Layer 2 of a small transformer language model trained on English Wikipedia (8 layers, counted from 0, width 128).
A neuron's activation on a vector x is SiLU(gate . x + bias) times (in . x + bias), where the dot is the dot product.

Input weights of the MLP neurons that the questions are about. A number n stands for n times 0.0037.
n0 gate (bias -0.091): 4 -22 -37 11 38 8 -39 -29 2 -3 14 24 -1 22 1 31 -42 -27 -18 41 -7 8 29 27 5 -26 -24 4 -34 31 -36 50 7 14 74 14 -12 -13 -70 -27 -9 8 22 13 56 2 38 -37 0 7 1 35 -10 -10 21 7 27 -7 8 38 -4 -33 -5 4 50 57 -6 -9 14 18 38 -4 8 0 -31 -1 21 16 49 -24 17 39 41 -1 -33 32 -27 12 -12 -47 32 -51 -34 7 -50 5 26 19 -14 18 -15 -14 -6 42 -8 32 -22 40 6 28 -22 -54 7 57 -6 -23 -26 13 -13 -2 19 -38 -38 14 5 3 -14 1
n9 gate (bias -0.015): 37 -11 27 -9 -20 3 -3 -15 -12 23 -11 -18 -61 -9 -42 19 1 4 -17 41 -9 -2 -59 11 15 23 -36 7 3 12 -32 -7 2 -17 -18 34 -24 19 67 17 31 13 -16 -11 72 44 -31 -26 -16 13 59 -18 20 -12 7 -48 2 -8 27 -59 -55 37 -2 -7 11 11 34 -8 18 29 49 -62 -13 -25 13 -4 -42 5 -30 -34 5 -9 38 16 -36 13 -2 -11 -34 -19 8 1 -4 -35 -29 -10 -55 -2 -30 24 -12 29 -24 20 28 -9 2 -19 3 -8 -1 -13 20 37 -31 24 17 23 -15 -17 14 -1 57 -12 -31 57 -48 -16
n45 gate (bias -0.057): -57 -4 -24 30 -6 -20 15 23 -1 8 -37 0 35 -1 -2 3 -49 7 13 9 -1 8 -60 29 41 38 -33 16 32 -11 18 46 5 -12 18 12 -4 -8 -4 37 3 35 52 18 30 -40 -10 -15 8 -9 -29 -2 -37 12 -15 -1 -51 3 -26 -4 41 -18 -27 -15 -16 -25 -12 15 -18 7 -43 -19 20 14 -26 11 1 23 16 5 -4 27 -27 -3 -1 -24 22 -5 13 -42 -22 -13 -26 -13 16 69 31 -31 -52 24 8 4 47 14 10 7 13 -8 -14 20 12 -1 15 4 8 9 13 36 -28 -2 -37 35 7 -35 23 -25 -5 1
n76 gate (bias -0.277): 9 15 -14 -3 -19 9 -39 25 -30 21 40 -2 -23 4 -8 -23 46 66 7 25 -35 18 -37 -1 8 -17 14 12 30 -27 14 5 18 -7 15 -18 44 -20 -27 18 14 -21 20 -26 44 -18 -12 -33 -22 33 -7 31 -28 13 -24 7 16 12 0 17 38 7 -12 -19 -23 -18 -16 17 39 -29 5 35 74 -15 -27 -34 -29 11 31 25 40 10 -19 -21 -16 -7 -3 -44 -15 -21 22 2 18 18 20 -42 -2 -67 8 -11 8 9 -4 28 -8 9 49 -10 4 45 -24 5 -6 1 -34 -16 -35 9 9 4 -21 23 15 20 7 2 49 19
n138 gate (bias -0.076): 26 45 -13 -27 -42 -29 19 41 3 12 -30 54 17 42 15 -12 -42 -56 -54 3 23 31 -4 46 -12 10 -36 13 12 -19 35 39 22 -11 80 -2 -3 3 -25 14 35 -4 2 36 20 27 3 30 6 0 -32 -30 -80 -7 -10 15 14 -9 19 -23 -15 62 12 -41 17 -3 9 -5 -4 -30 -25 12 36 24 -77 19 -11 -11 26 18 23 -4 -10 15 35 11 0 -9 -13 3 -18 -10 -6 -34 28 34 30 24 -18 63 4 -5 57 65 -13 -64 58 20 27 16 14 -19 34 5 3 52 -26 31 -7 -22 13 15 10 33 30 -53 10 -19
n152 gate (bias -0.132): -12 10 -7 9 16 12 -25 29 0 14 -42 19 -35 20 -43 33 29 22 -55 -7 71 7 37 3 -15 11 -30 40 -67 -6 -22 23 -23 -61 -34 12 -36 23 18 50 11 3 34 18 -26 -33 24 12 12 0 -3 19 69 65 -66 -12 24 9 2 -20 -54 -17 24 -30 19 25 17 -11 -10 -35 5 36 -18 14 35 -36 14 35 -9 -5 -10 -14 2 37 -16 -25 -43 -30 -8 55 -26 -2 4 6 -4 12 21 6 56 -29 -15 3 -14 -20 -11 4 20 8 29 -43 7 -10 -51 -5 -3 3 -14 -21 -4 30 16 -25 -3 -18 -84 -10 50 31
n169 gate (bias -0.019): 20 3 7 40 38 26 35 -64 16 22 18 27 14 14 -23 23 -13 -12 -17 22 -18 -63 17 -40 -8 -4 -20 22 -45 12 -10 -57 -16 23 -3 28 -22 6 25 -20 0 -41 4 17 20 14 15 8 -2 -24 8 -7 -47 -45 -10 49 22 0 -19 7 20 33 4 -2 32 -13 20 -13 28 -21 25 5 -3 -14 30 -32 22 34 34 -10 -30 22 42 0 -12 5 -18 33 -28 36 -43 -27 -16 -6 -22 -13 -11 -6 -19 55 10 -9 45 -7 -19 -7 -40 -42 33 29 24 8 -45 5 7 -2 2 9 -33 -9 10 -25 -12 -20 6 -26 34 -18
n221 gate (bias -0.010): -6 -6 34 -34 -35 2 -32 -14 -12 -31 5 -8 -30 -9 -18 24 -13 20 -35 -30 20 -10 18 -9 -18 49 5 17 10 15 -19 20 9 -24 -37 -61 -22 5 -19 8 -15 12 -7 -25 -46 -12 21 13 9 -31 -11 55 -56 -8 -2 15 38 19 -9 -13 -28 1 41 -1 -17 -5 -5 38 -17 -4 2 68 -46 -35 -44 16 9 10 -29 74 21 2 2 35 17 18 15 -29 -28 3 8 6 -16 43 38 18 15 21 -27 9 -8 7 -30 61 2 -51 5 39 2 -39 -16 -2 4 -11 10 35 -14 -24 5 -26 -2 -35 22 1 -29 20 -3 -32
n297 gate (bias -0.001): 27 -24 -22 14 13 32 -8 8 -24 15 35 -2 -2 -32 -5 24 -33 -18 -2 5 20 -11 18 -13 22 -25 8 -9 -32 -65 34 39 -34 52 -4 -40 31 34 -47 -5 -20 -32 -29 -49 38 -23 15 1 -38 20 -18 5 15 58 -12 -5 13 28 -32 8 -30 -9 21 34 -16 5 1 31 -18 -15 -5 -31 -46 46 -29 14 35 6 -29 7 16 19 0 18 -28 23 8 -44 -42 -6 43 7 35 -4 6 -9 -24 -14 62 -13 8 43 24 18 -21 44 -3 25 16 -20 29 6 11 23 9 -18 38 -3 16 -42 44 30 -15 -6 -47 -17 12 50
n310 gate (bias -0.154): -27 12 20 15 21 -23 -1 8 18 19 -19 16 -23 3 12 -7 40 -42 65 38 37 15 -35 -1 24 35 24 -1 35 0 29 40 -6 14 31 5 30 4 12 -17 -3 -15 68 10 -69 11 29 27 -12 -2 -3 7 -58 -37 6 35 8 32 28 10 67 -9 -7 -3 -21 2 24 49 -20 -72 -36 -4 30 -64 31 3 47 -23 -52 -19 21 32 -26 21 37 31 9 20 -36 28 -3 -13 13 28 -9 -20 -48 -54 70 42 2 5 -1 49 17 -20 -71 34 13 -35 -19 -21 19 -5 -27 -31 37 -1 28 39 -7 6 50 6 -49 -53 45 14
n0 in (bias -0.032): 31 -20 -11 33 21 -8 7 -27 17 7 -4 16 -25 -3 -65 2 -29 -37 20 33 20 -1 46 -2 -11 22 -26 19 24 -4 -35 2 18 8 -14 -2 -34 -32 2 -10 11 -31 -21 -43 36 -3 8 -9 -43 -26 -12 8 -38 -11 -6 48 8 -22 19 41 21 17 2 27 60 -33 -12 -36 31 49 -28 -27 -10 -5 -26 44 17 2 -25 14 51 9 58 17 -35 38 1 -16 -33 -2 51 -39 -10 17 25 17 3 -8 -15 -11 -63 35 8 9 -15 29 -41 18 -11 -14 2 -16 26 14 -1 -14 17 9 37 1 -12 -30 -7 10 -24 -45 -2 -6
n9 in (bias 0.009): -7 54 -21 -9 16 -41 15 -50 8 33 0 -24 -2 3 -19 31 8 -45 -29 2 -23 -32 5 -24 -41 5 0 -14 17 0 20 -7 10 -37 8 -22 -3 7 7 45 36 10 -10 -34 15 34 9 38 12 -23 4 10 34 5 16 -13 64 -6 16 -39 -53 19 -5 -34 -15 -18 -28 -7 25 17 52 -7 35 -34 27 -65 -33 0 59 -34 8 -14 -37 -5 14 -8 -27 -17 -25 -49 3 -3 -8 -5 -56 68 -10 -5 2 7 -38 0 3 37 -3 17 30 27 1 -26 20 45 40 44 -26 -17 -8 -27 5 -38 -1 31 -18 -54 -34 18 -53 63
n45 in (bias 0.018): 25 0 -63 15 -9 11 6 8 -7 7 -2 17 16 -38 15 -11 -14 6 -37 -29 -1 -22 -40 16 33 -38 -46 -29 -11 14 -22 -5 -14 65 26 52 26 -18 25 -19 58 56 24 -8 18 14 30 -28 53 20 -18 27 -35 41 -14 7 -2 3 19 28 31 12 -19 7 -6 -31 -22 24 -6 -8 -48 -5 -26 35 -22 18 22 28 53 9 -20 19 -4 -11 32 -43 -2 -37 19 -2 -1 -6 -8 -17 -29 6 38 -43 2 -22 -25 -20 12 -3 16 25 60 -1 -5 54 7 -13 2 2 -9 -4 -34 -10 -40 19 -50 -5 -28 4 -7 -28 2 8
n76 in (bias 0.073): -41 70 6 -50 -54 -66 -52 -66 3 10 4 41 -45 -43 -59 -22 15 -7 36 -12 -14 34 3 -35 8 1 12 -88 73 1 -36 -22 20 -42 -23 34 56 25 -37 34 40 15 -38 -32 34 -29 3 -57 35 41 -13 14 -46 -52 -12 68 2 -52 -28 44 -72 -7 -33 21 -51 -6 2 -1 -19 25 -21 37 34 -8 10 -20 15 55 16 73 27 38 -25 -26 -11 -38 51 -21 -7 -40 -22 -6 5 31 -18 -24 48 7 -78 -53 -10 24 -14 63 21 7 -53 37 45 2 1 23 -12 -69 -5 -69 -34 26 -96 37 -34 8 10 31 28 42 -20 4
n138 in (bias -0.032): 10 -55 35 -2 17 -33 2 20 -12 46 -4 7 -7 2 -54 17 43 -3 47 -1 -18 24 -24 2 -49 50 1 -1 41 28 -2 1 5 -23 -23 -23 11 25 3 -5 -39 6 -11 17 53 19 -3 12 10 9 15 72 49 -9 9 16 -3 51 28 -4 16 63 4 -41 26 5 6 24 34 -21 12 16 -5 -17 -36 -5 16 -53 -43 6 -18 7 -10 -8 5 38 24 38 -31 24 45 37 -34 8 53 17 0 -43 2 25 15 7 -28 21 -30 2 9 27 1 7 -13 23 26 17 -1 -21 1 2 68 -8 54 -23 43 0 -15 15 -22 -46
n152 in (bias 0.013): 3 -22 -40 14 25 84 -54 -3 -2 -34 18 40 18 -81 50 -59 -13 40 -36 17 26 -9 7 -24 -6 6 -11 62 -8 -14 3 26 -22 -44 -13 -2 27 5 -34 -45 -5 -44 -1 15 -20 28 18 -9 -2 -33 -35 58 15 38 -29 -16 -27 -15 -20 -11 17 7 7 15 0 -51 -4 -17 30 2 -19 -37 -32 26 35 9 -13 -2 -34 -34 -5 -3 17 -34 -55 3 -3 -56 12 3 53 -3 -15 5 2 43 -37 49 77 -8 17 -18 26 20 -32 -26 -8 2 32 -8 -27 6 2 11 -14 -18 -11 16 -15 18 -13 8 2 -20 29 -21 42 -27
n169 in (bias -0.116): 24 8 45 35 -35 -29 6 -9 4 31 47 40 -40 -18 -31 -8 19 -8 -24 0 -4 -69 -4 -4 27 11 -53 27 11 58 -20 -62 15 8 28 5 -8 28 9 -35 55 -9 -29 1 -16 -15 3 43 40 -3 30 16 6 32 7 57 40 7 -8 -2 -23 -16 32 8 37 31 -26 2 24 -18 21 17 -18 22 -34 -24 24 25 15 49 14 29 36 34 -47 -30 -9 37 -13 17 -55 -1 4 9 -7 -3 -8 -26 -30 41 -30 -44 70 -32 -3 -11 25 24 50 17 -8 17 -16 37 7 13 27 13 -34 -48 29 -14 -15 -1 -49 -33 -11 -43
n221 in (bias 0.053): 16 -28 -9 7 10 9 25 10 2 -20 -49 -8 -11 28 -33 -11 -23 19 28 3 -20 -17 -7 39 -36 29 1 12 -7 -10 -56 -38 -8 -20 -11 8 -14 -6 45 13 -10 -47 4 -8 -36 -7 -20 -26 34 -2 -2 28 -3 -19 10 23 9 4 25 27 -20 20 44 19 2 19 -2 24 -15 7 2 26 20 -26 -12 -5 31 3 -7 11 -12 26 -30 29 22 6 18 -7 -36 10 51 -1 15 30 -2 -23 1 15 -50 32 32 1 4 8 5 -12 7 20 -3 0 11 -19 47 11 -2 26 7 -12 42 7 59 -15 -5 28 -22 -8 -24 -55
n297 in (bias -0.056): 42 2 -56 27 -16 46 -6 51 39 10 4 -18 36 89 42 20 14 -10 -30 35 -21 -52 -7 -9 -47 27 -30 37 -25 30 7 -28 -17 -3 -5 28 27 13 -4 17 20 -5 56 31 -13 54 -49 -24 30 3 35 -42 -18 -49 -11 38 13 -19 10 -2 10 18 5 21 18 -9 15 -2 -37 25 3 -21 20 -9 -46 -1 -3 -59 14 -14 -26 -3 -20 36 7 3 -16 -15 -3 31 18 -16 -4 26 -15 -72 -28 -10 -45 -44 -27 4 -32 4 26 -11 16 5 3 12 22 -39 34 -11 16 1 -26 -23 -31 58 -5 23 70 -18 -33 37 3 -46
n310 in (bias -0.036): 14 71 -56 -14 12 4 -5 -3 9 37 -13 12 1 -2 -35 34 50 0 -26 -28 8 12 -13 -36 -25 12 27 -9 -1 -11 17 34 75 3 -39 -38 66 -4 45 -1 22 -15 -37 26 3 21 25 -5 -13 -19 5 -4 -21 15 43 20 4 25 6 37 15 7 -25 -32 -91 -14 26 -10 -24 -27 -18 26 -17 11 -1 -13 -3 -22 30 66 12 9 20 17 -11 -14 -31 -31 -10 -39 23 -18 64 -9 11 -1 -45 33 42 6 -13 -30 -6 28 6 -19 17 -7 20 -34 37 -4 -6 12 62 -45 -22 -16 11 -17 56 -13 -38 30 0 36 -16 21

Each question shows a token from some text and the vector x that enters the MLP there. A number n stands for n times 0.029.

" research": -16 0 -19 -21 -1 29 -23 1 -6 -35 -13 20 -4 14 -7 -18 22 10 10 10 -21 7 12 24 -4 -3 -5 21 -10 -5 6 21 14 24 32 1 21 -4 9 -7 -14 2 -30 -41 2 2 -19 46 18 17 -35 13 0 -25 -14 18 -6 25 17 -22 -40 -9 -6 8 10 -3 14 8 -22 2 3 16 -8 15 -21 27 15 23 -31 30 -21 -2 4 8 -19 8 6 18 22 1 9 -25 -4 -25 -5 -12 -6 1 0 -6 -5 -7 8 -41 -41 22 -39 -6 -9 15 -2 4 10 -29 50 3 44 -39 27 -5 4 3 -8 5 -16 -13 -11 -33
The neuron with the highest activation: n9

" a": 21 1 16 25 -13 12 -7 6 -1 15 18 -32 36 21 -12 -20 24 10 -32 -1 1 -21 9 5 0 -52 36 12 -7 -24 -11 -9 29 32 -4 34 12 -23 16 2 -5 25 21 -2 -5 -11 -25 28 -3 28 -24 9 2 26 14 14 11 -22 -62 3 4 11 7 2 -14 4 26 -17 17 -32 21 13 1 -10 4 -4 -21 30 -15 -25 4 -21 1 0 10 6 -18 -20 7 -16 4 -1 2 -31 -11 25 -7 -3 -8 -14 -1 -19 3 -8 14 10 -5 -13 -3 -25 21 -27 0 -19 -7 -6 9 16 26 -1 -4 8 1 -14 -19 21 -33 -28
The neuron with the highest activation: n138

" serving": -7 -4 23 -4 32 9 -15 1 12 14 -7 21 6 -6 31 -14 12 13 1 -2 3 -19 13 19 12 25 1 -23 34 -19 -2 5 38 -9 16 -32 -13 6 -11 -24 24 -31 11 -1 13 -13 37 41 -7 25 -15 -1 16 12 26 -9 -37 9 1 -20 10 -23 -1 16 -15 1 19 -5 -13 3 -8 -6 8 -3 -19 11 17 18 -7 21 7 7 2 -4 4 0 -4 9 27 13 -17 -5 -21 -6 -41 -3 -14 -6 3 -7 13 0 -8 -26 25 -4 1 13 6 -10 -22 6 26 -21 19 -59 51 -8 11 9 -2 0 -14 7 -27 25 -16 -53
The neuron with the highest activation: n310

" of": -6 6 20 -5 9 51 -8 -9 8 41 -16 -25 -14 11 23 -15 22 0 -1 5 5 -8 -1 -8 -9 -20 1 -27 -22 37 -6 2 -11 -9 25 22 -8 21 -6 7 6 9 3 -7 16 -3 -4 17 0 -2 -10 0 -12 75 7 6 -8 -2 19 16 8 5 -16 6 20 -8 22 0 -10 12 17 35 4 -6 -21 -22 5 6 6 -26 11 7 -5 18 -18 11 10 20 14 -4 -10 -7 -21 -24 -3 14 3 33 -19 -23 4 8 -21 -13 35 6 -10 -4 2 11 12 -9 -2 -21 42 -32 21 37 16 14 -6 2 -7 -44 -52 -8 -12 -50
The neuron with the highest activation: n310

" also": 0 -17 5 5 12 18 4 -19 18 -8 6 -13 15 6 5 20 30 -17 15 2 -10 -25 2 9 9 18 22 -13 -21 -1 -16 20 15 -4 28 -9 16 -37 27 -1 15 4 -17 11 70 -8 24 23 -22 20 -14 -28 24 -19 4 19 -33 -17 -9 -11 6 21 -1 16 -3 -4 -5 5 32 2 11 8 -2 24 -41 30 -45 10 -13 0 -23 5 41 -19 9 -10 25 -32 19 5 -9 4 -45 4 5 -13 3 4 12 -3 22 0 29 -4 13 45 -8 7 -12 -27 -3 15 2 -29 23 -8 25 -9 36 -4 -29 -6 -11 2 -3 -3 -6 -34
The three highest activations, in order: n221, n76, n310

" on": 1 26 28 6 11 30 -18 17 12 34 -15 -14 -7 -8 2 14 18 21 -9 0 -13 -18 -31 15 -2 -1 3 -13 -26 -28 1 1 -13 -22 14 17 -6 -3 -36 -6 29 -24 5 21 9 -27 -13 5 -8 8 -8 -42 9 29 16 -1 -39 -27 7 13 -15 12 -4 8 -18 -3 8 2 -11 2 46 10 9 -14 -44 -21 -17 12 -4 -10 -13 7 14 35 -4 1 -16 -14 -11 -10 19 14 -8 53 -37 0 -4 3 6 5 35 -20 27 -20 41 11 5 -12 9 -2 -4 -7 1 -24 1 -9 24 2 5 -13 -6 -5 -20 -33 -13 -18 -25 -48
The most active neuron and its activation: n297, at about 0.12

" p": 5 4 -36 6 18 19 18 26 -16 -31 1 -9 -27 15 16 -6 15 -28 -17 15 -9 10 -26 36 1 -12 33 0 -41 -9 -6 -20 -8 -3 4 23 16 1 -17 11 -6 1 26 19 10 -24 -49 15 26 17 -7 1 7 -28 47 4 -27 6 16 3 -22 -2 -42 20 6 2 6 18 22 -10 -20 19 -1 12 -4 -12 -4 -15 -17 -12 -31 -13 11 47 -22 -30 20 1 49 -22 10 -1 24 12 -26 -4 1 21 0 21 7 -15 7 14 -25 -24 -30 -2 5 -40 -9 15 10 -19 -9 22 -10 10 13 21 -26 3 -14 -6 21 -5 1 -25
The most active neuron and its activation: n169, at about 0.14

" his": -8 1 3 19 2 40 -28 -3 -18 40 6 -6 12 18 -8 -19 11 -1 5 2 10 -14 30 18 29 -18 29 -12 -22 1 -13 6 40 -13 -1 7 -3 -11 28 16 18 17 1 -45 42 -16 -26 40 -1 25 -12 33 -10 23 32 11 6 11 -18 -2 1 5 -39 18 2 23 15 4 0 -43 -17 -5 -10 4 -2 -44 -30 3 -26 0 -2 0 12 -23 -4 20 14 -20 30 4 -5 10 -10 -47 4 14 1 -10 -19 -11 -22 -1 -2 -3 27 -15 22 -33 20 -21 9 -29 12 -8 2 5 11 11 -9 3 -21 18 -10 -6 -39 9 0 -38
The three highest activations, in order: n45, n221, n76

"is": -27 -3 5 -4 18 7 -21 20 -11 8 -9 -8 11 5 -1 -12 37 -1 -21 27 -21 26 14 -67 19 -23 1 31 11 16 -29 -3 10 -1 3 -16 -11 9 -14 8 4 51 -24 -10 20 -4 -6 15 14 47 -13 -52 -18 -9 0 25 -8 23 5 16 -3 -5 8 32 -23 29 -13 2 -11 5 16 -12 21 13 -13 -29 -2 -10 38 -1 2 -23 -23 -10 23 -19 -6 37 31 -4 -8 -15 10 15 -18 11 -5 21 24 -26 -10 -15 28 -35 -12 7 -15 -16 -10 22 -14 -43 -3 -13 -7 -41 -9 -3 28 -21 10 1 -8 10 13 6 1 1
The neuron with the highest activation: n221

"und": -36 -22 14 -11 6 4 19 17 18 -28 10 14 -2 -1 2 -3 22 -7 -12 -8 -4 -1 -4 -35 24 -14 -29 -10 -4 25 2 -27 23 24 6 25 26 32 -3 2 -11 33 26 48 10 -29 -33 32 25 25 1 10 7 4 -8 -26 10 -14 16 -10 -40 18 37 17 -12 8 12 4 -26 16 -19 -10 14 1 -5 -14 30 -2 -4 -5 -2 14 14 32 -40 -22 33 6 -9 -2 -9 8 -27 -21 -10 -2 35 12 22 -26 8 -15 -41 -19 -4 -25 -31 -3 -7 9 -13 -7 -1 27 -26 -12 23 -12 36 -31 -11 16 15 4 19 -15 -4 4
The three highest activations, in order: n310, n0, n221

".": -18 2 -20 3 8 12 26 8 20 -10 20 -7 -13 -8 13 -22 25 15 -13 13 -6 6 11 2 -7 -3 26 -18 20 -2 21 -5 7 -29 -48 0 18 -33 53 1 13 12 26 -29 14 -20 -8 11 -14 11 20 8 19 20 15 17 25 7 -28 17 3 -11 -45 20 -14 17 27 9 -4 -18 21 11 43 7 -26 -3 7 12 12 9 -19 9 16 33 -4 -10 16 12 -38 -32 2 -15 -15 -24 -53 -17 10 12 2 30 -13 -15 -15 -23 22 3 -39 -20 -6 8 -4 -11 6 -10 16 7 -13 32 20 -23 -3 -4 -11 7 -22 16 7 -32
The neuron with the highest activation: n152

"a": 4 -26 12 -1 6 22 11 5 14 12 -20 -10 -19 14 2 -7 36 -31 -36 3 -6 -3 -32 -33 50 -2 -5 -17 15 -9 -4 -25 10 25 -12 -7 -9 -4 -2 -10 -40 35 -4 24 28 -7 -16 35 6 26 -2 8 19 3 2 -16 -6 7 5 -16 3 18 15 -2 -12 -25 2 14 -5 -15 11 8 51 -12 -15 -6 13 7 6 18 -4 -18 -5 -3 43 -6 -31 20 10 -2 -9 -5 31 15 -19 17 -8 25 -13 15 6 -17 18 11 -19 21 -39 -7 -5 -13 56 -31 23 -2 2 -22 -30 45 14 -11 2 0 21 -2 -32 -15 -9 -26
The two highest activations, in order: n152, n138

" chair": -7 -1 -8 -22 -15 12 -15 -13 8 -27 0 33 -27 4 5 11 -19 18 6 7 1 -23 -17 14 20 -2 11 -14 -9 5 39 24 31 -2 11 0 4 -7 22 -19 11 6 27 -32 2 -4 3 60 6 8 -53 -7 -2 -15 15 14 -9 25 20 3 -27 -25 40 0 -22 7 32 5 -16 -8 -28 2 -25 -16 8 -7 -1 20 -10 9 -19 -5 2 17 11 3 -22 52 3 -9 8 -16 -26 0 -16 -19 -4 -12 9 19 46 -7 -21 16 -6 12 -3 -37 -11 4 6 -13 11 9 21 5 21 -2 9 -8 16 -27 -27 -5 12 8 -15 -51
The three highest activations, in order: n221, n310, n76

" St": -26 -4 10 18 17 -16 17 13 2 -23 17 3 -4 12 0 9 25 -9 -43 15 -9 25 -21 28 21 -27 9 -32 25 17 10 -13 20 -31 -7 -10 -2 -8 4 -18 -17 7 33 -19 11 -11 12 3 31 -34 -26 18 -4 21 55 -9 -9 -11 -11 26 -33 6 25 9 16 21 19 30 -6 7 -23 6 1 25 -5 -18 12 -32 -16 -32 -21 -13 5 -19 17 -17 31 7 32 8 7 -17 -21 17 -19 -2 -9 8 0 -9 1 -8 -32 -20 -23 -5 -39 13 6 -42 6 -20 -4 -15 2 10 -13 -7 32 25 -6 25 -1 -20 21 4 -3 -20
The most active neuron and its activation: n169, at about 0.26

" the": -9 21 4 13 0 33 -9 -35 -2 8 -13 -16 28 9 -17 -3 31 -2 -3 9 -4 4 6 -5 15 -9 -3 -2 -5 2 2 -15 7 3 18 -3 14 -12 40 17 23 18 27 -15 26 -30 -8 28 -11 -10 8 -9 -1 22 11 -5 -5 17 -42 -4 10 25 -11 0 2 15 -4 -6 14 -10 -32 6 12 15 -8 7 -20 23 -11 -2 -10 -5 12 -9 -9 0 -9 12 30 21 3 -8 7 -21 0 25 2 -21 -13 -59 -2 -9 1 -3 16 -28 10 -11 0 -22 16 -23 7 2 17 5 15 19 -19 -11 -18 -6 9 -31 -41 4 -19 -80
The neuron with the highest activation: n45

" earned": 4 -18 -3 -18 -6 -9 -14 4 4 1 -29 -14 -9 -7 1 -26 -15 -10 13 -1 -7 -12 52 18 29 -19 12 -3 12 -22 14 58 25 -25 9 -3 2 -17 9 2 -1 -19 15 -40 67 3 -33 36 1 45 -4 5 -7 9 35 -4 1 -13 -7 0 -31 1 -27 18 -21 4 38 -41 10 -35 -34 -2 -14 -24 -2 -6 9 10 -26 -34 0 2 1 -1 8 3 4 -35 -2 19 -9 -31 -18 -64 -4 -10 7 22 3 -17 7 -3 6 -17 -2 25 -11 -6 22 0 -3 -15 13 -34 -3 -1 25 1 -3 -15 4 -4 -3 3 -18 16 -11 -4
The neuron with the highest activation: n169

"iff": 8 22 -8 1 20 27 -28 55 11 -24 11 29 -7 -15 -15 43 28 -14 9 11 4 5 -31 9 -2 -28 -17 -26 13 10 3 -12 13 28 8 -2 44 11 -12 -37 4 1 26 -18 -5 7 -3 29 21 14 -31 -10 -8 -17 7 12 -19 18 -3 -19 -11 45 25 -29 2 -10 41 39 -18 -22 5 -18 0 -19 -15 -25 6 -24 0 7 -2 -5 -6 3 15 17 20 -9 10 11 10 -2 -15 1 2 22 -19 15 14 -15 5 -18 -10 -19 -34 25 3 -12 7 -18 -26 -22 -5 18 2 7 4 29 12 -12 25 -17 -19 -16 11 -13 -2 -26
The two highest activations, in order: n138, n310

" Sever": -20 10 -3 12 10 -40 7 -21 22 -27 -12 16 39 -18 -11 -4 1 0 -22 -19 1 -5 -17 -36 -20 -10 -11 5 23 26 -19 22 -1 -18 43 16 10 -27 -8 -16 -22 48 23 -2 -19 -32 28 18 60 7 -13 27 1 -16 25 19 -17 38 -18 -9 8 7 -5 2 -16 7 1 9 -15 -15 -25 -13 12 -2 -18 -28 25 8 -13 -8 -29 -7 7 -24 -4 -6 -4 32 -11 10 14 22 -19 -26 -4 19 7 21 6 -5 16 -24 0 6 18 -9 0 -31 -1 -6 -17 20 3 -16 0 -17 12 -34 23 -18 -20 0 -21 -25 26 -8 -2 -34
The neuron with the highest activation: n45

" now": 15 -24 13 -12 18 3 23 -29 4 1 -20 7 28 -9 14 10 42 14 2 14 -7 -8 -14 35 14 -12 -7 -29 -16 22 17 25 21 -11 -13 20 -2 -13 7 -26 6 7 7 13 36 -7 -6 31 12 1 5 10 20 2 21 -5 3 -14 -25 2 -21 7 10 -9 -11 -10 21 6 43 -22 -5 5 -6 10 -53 28 -13 -7 1 8 1 9 4 -28 12 -19 24 -5 20 -6 -9 15 -26 -9 -13 -14 16 -14 -3 6 7 13 -23 21 17 43 6 -13 -2 2 -18 25 16 -41 29 19 50 13 48 -14 12 -10 2 18 22 5 -10 -22
The neuron with the highest activation: n152

" colle": -26 -4 -9 4 5 25 -15 17 -19 -51 -27 31 -11 29 12 9 18 -5 -29 8 -42 -5 -33 17 4 -20 0 -9 2 -11 -18 36 1 -13 4 -7 0 -3 5 -6 -5 16 -12 -15 -28 0 19 37 10 36 -29 7 21 -8 -24 27 6 -13 -5 -4 19 7 20 8 17 13 30 -19 1 -6 -9 -18 -2 1 -22 -28 0 22 -11 -2 12 -8 19 -19 11 -50 -9 31 29 -28 25 -12 10 -29 19 0 3 49 -5 9 6 -15 -3 8 -29 5 -13 15 32 24 -20 26 15 -7 -12 17 16 3 0 -29 -10 17 -47 -9 6 8 -28 -18
The neuron with the highest activation: n297

" P": -4 10 -6 17 -19 24 39 12 3 -8 -16 -10 -8 12 21 8 21 2 -15 11 -18 23 -14 21 17 -20 29 -13 12 -17 -7 -28 -9 -13 -7 17 17 20 -16 0 4 -6 -38 1 -23 -33 -29 31 35 -11 -3 -22 -5 -20 26 -12 -28 11 8 -5 -37 6 -11 19 2 5 1 7 8 -31 -39 12 8 18 -18 -9 -10 -4 -2 -13 -14 -27 11 31 1 -30 42 -8 32 -19 -1 -2 9 10 -42 9 -3 10 6 -2 5 -27 1 19 -18 -18 -51 6 6 -48 2 -2 -2 -7 -25 28 -30 16 40 5 -16 5 -7 -11 46 -6 2 7
The most active neuron and its activation: n0, at about 0.35

"ok": -10 6 32 -44 -8 25 -17 12 15 4 -4 -4 24 -7 13 -18 24 -4 -36 -6 -19 -2 -29 -47 21 -25 10 -40 19 12 -8 -26 9 5 -18 -6 -1 15 10 9 26 35 9 -24 18 4 15 -39 -18 36 -4 -6 21 -12 23 -8 -16 35 -4 11 -11 13 0 -20 -2 -29 -5 11 -25 2 8 4 10 -18 -15 -16 37 -18 -27 9 -8 -1 13 13 -7 30 21 4 80 11 1 -13 -37 13 -24 -9 3 -26 -7 -9 0 -34 -7 0 -15 -3 -21 -2 -13 17 7 8 8 11 1 7 -13 -11 20 -9 24 -14 -31 1 13 -15 -3 25
The neuron with the highest activation: n152

"ster": -3 17 -6 33 49 11 3 56 37 -13 24 26 -4 10 -7 20 -19 -26 -21 16 -9 9 -18 -6 30 -6 -12 -20 0 9 9 -25 16 4 16 -14 2 6 -16 -16 15 11 -3 9 30 -27 -10 39 -22 31 -7 -1 1 19 0 24 21 6 31 -2 3 35 16 10 -29 6 8 7 -10 -5 -23 2 4 20 10 -18 16 -30 2 14 -14 -32 -8 -6 32 8 8 6 12 -11 -23 -30 -11 52 16 1 7 16 23 -21 -3 -10 3 -39 -19 3 -15 -13 14 -25 5 24 -10 0 7 38 -3 -1 -6 -39 2 -40 -17 7 4 3 -24 11
The three highest activations, in order: n76, n169, n221

"bert": 11 -14 1 -11 28 29 12 -14 30 -8 -23 -11 -4 16 2 34 14 -10 -4 -7 -17 -14 -14 -19 12 8 12 -25 0 52 6 -4 7 22 -2 -3 8 -18 -47 12 -39 7 -9 -2 9 -27 -3 5 21 1 -1 18 -21 -27 43 38 7 18 12 12 -36 8 31 -4 1 17 29 -2 -31 -3 -24 -8 34 11 4 -20 31 -18 -26 -1 -6 -13 17 -12 2 15 22 33 1 -23 4 -17 1 33 10 8 10 28 7 -23 -21 -14 -16 -33 -5 12 -46 4 -5 -31 4 -31 12 0 16 -38 16 -9 6 -26 22 -27 -16 18 -8 -4 -2 -30
The neuron with the highest activation: n0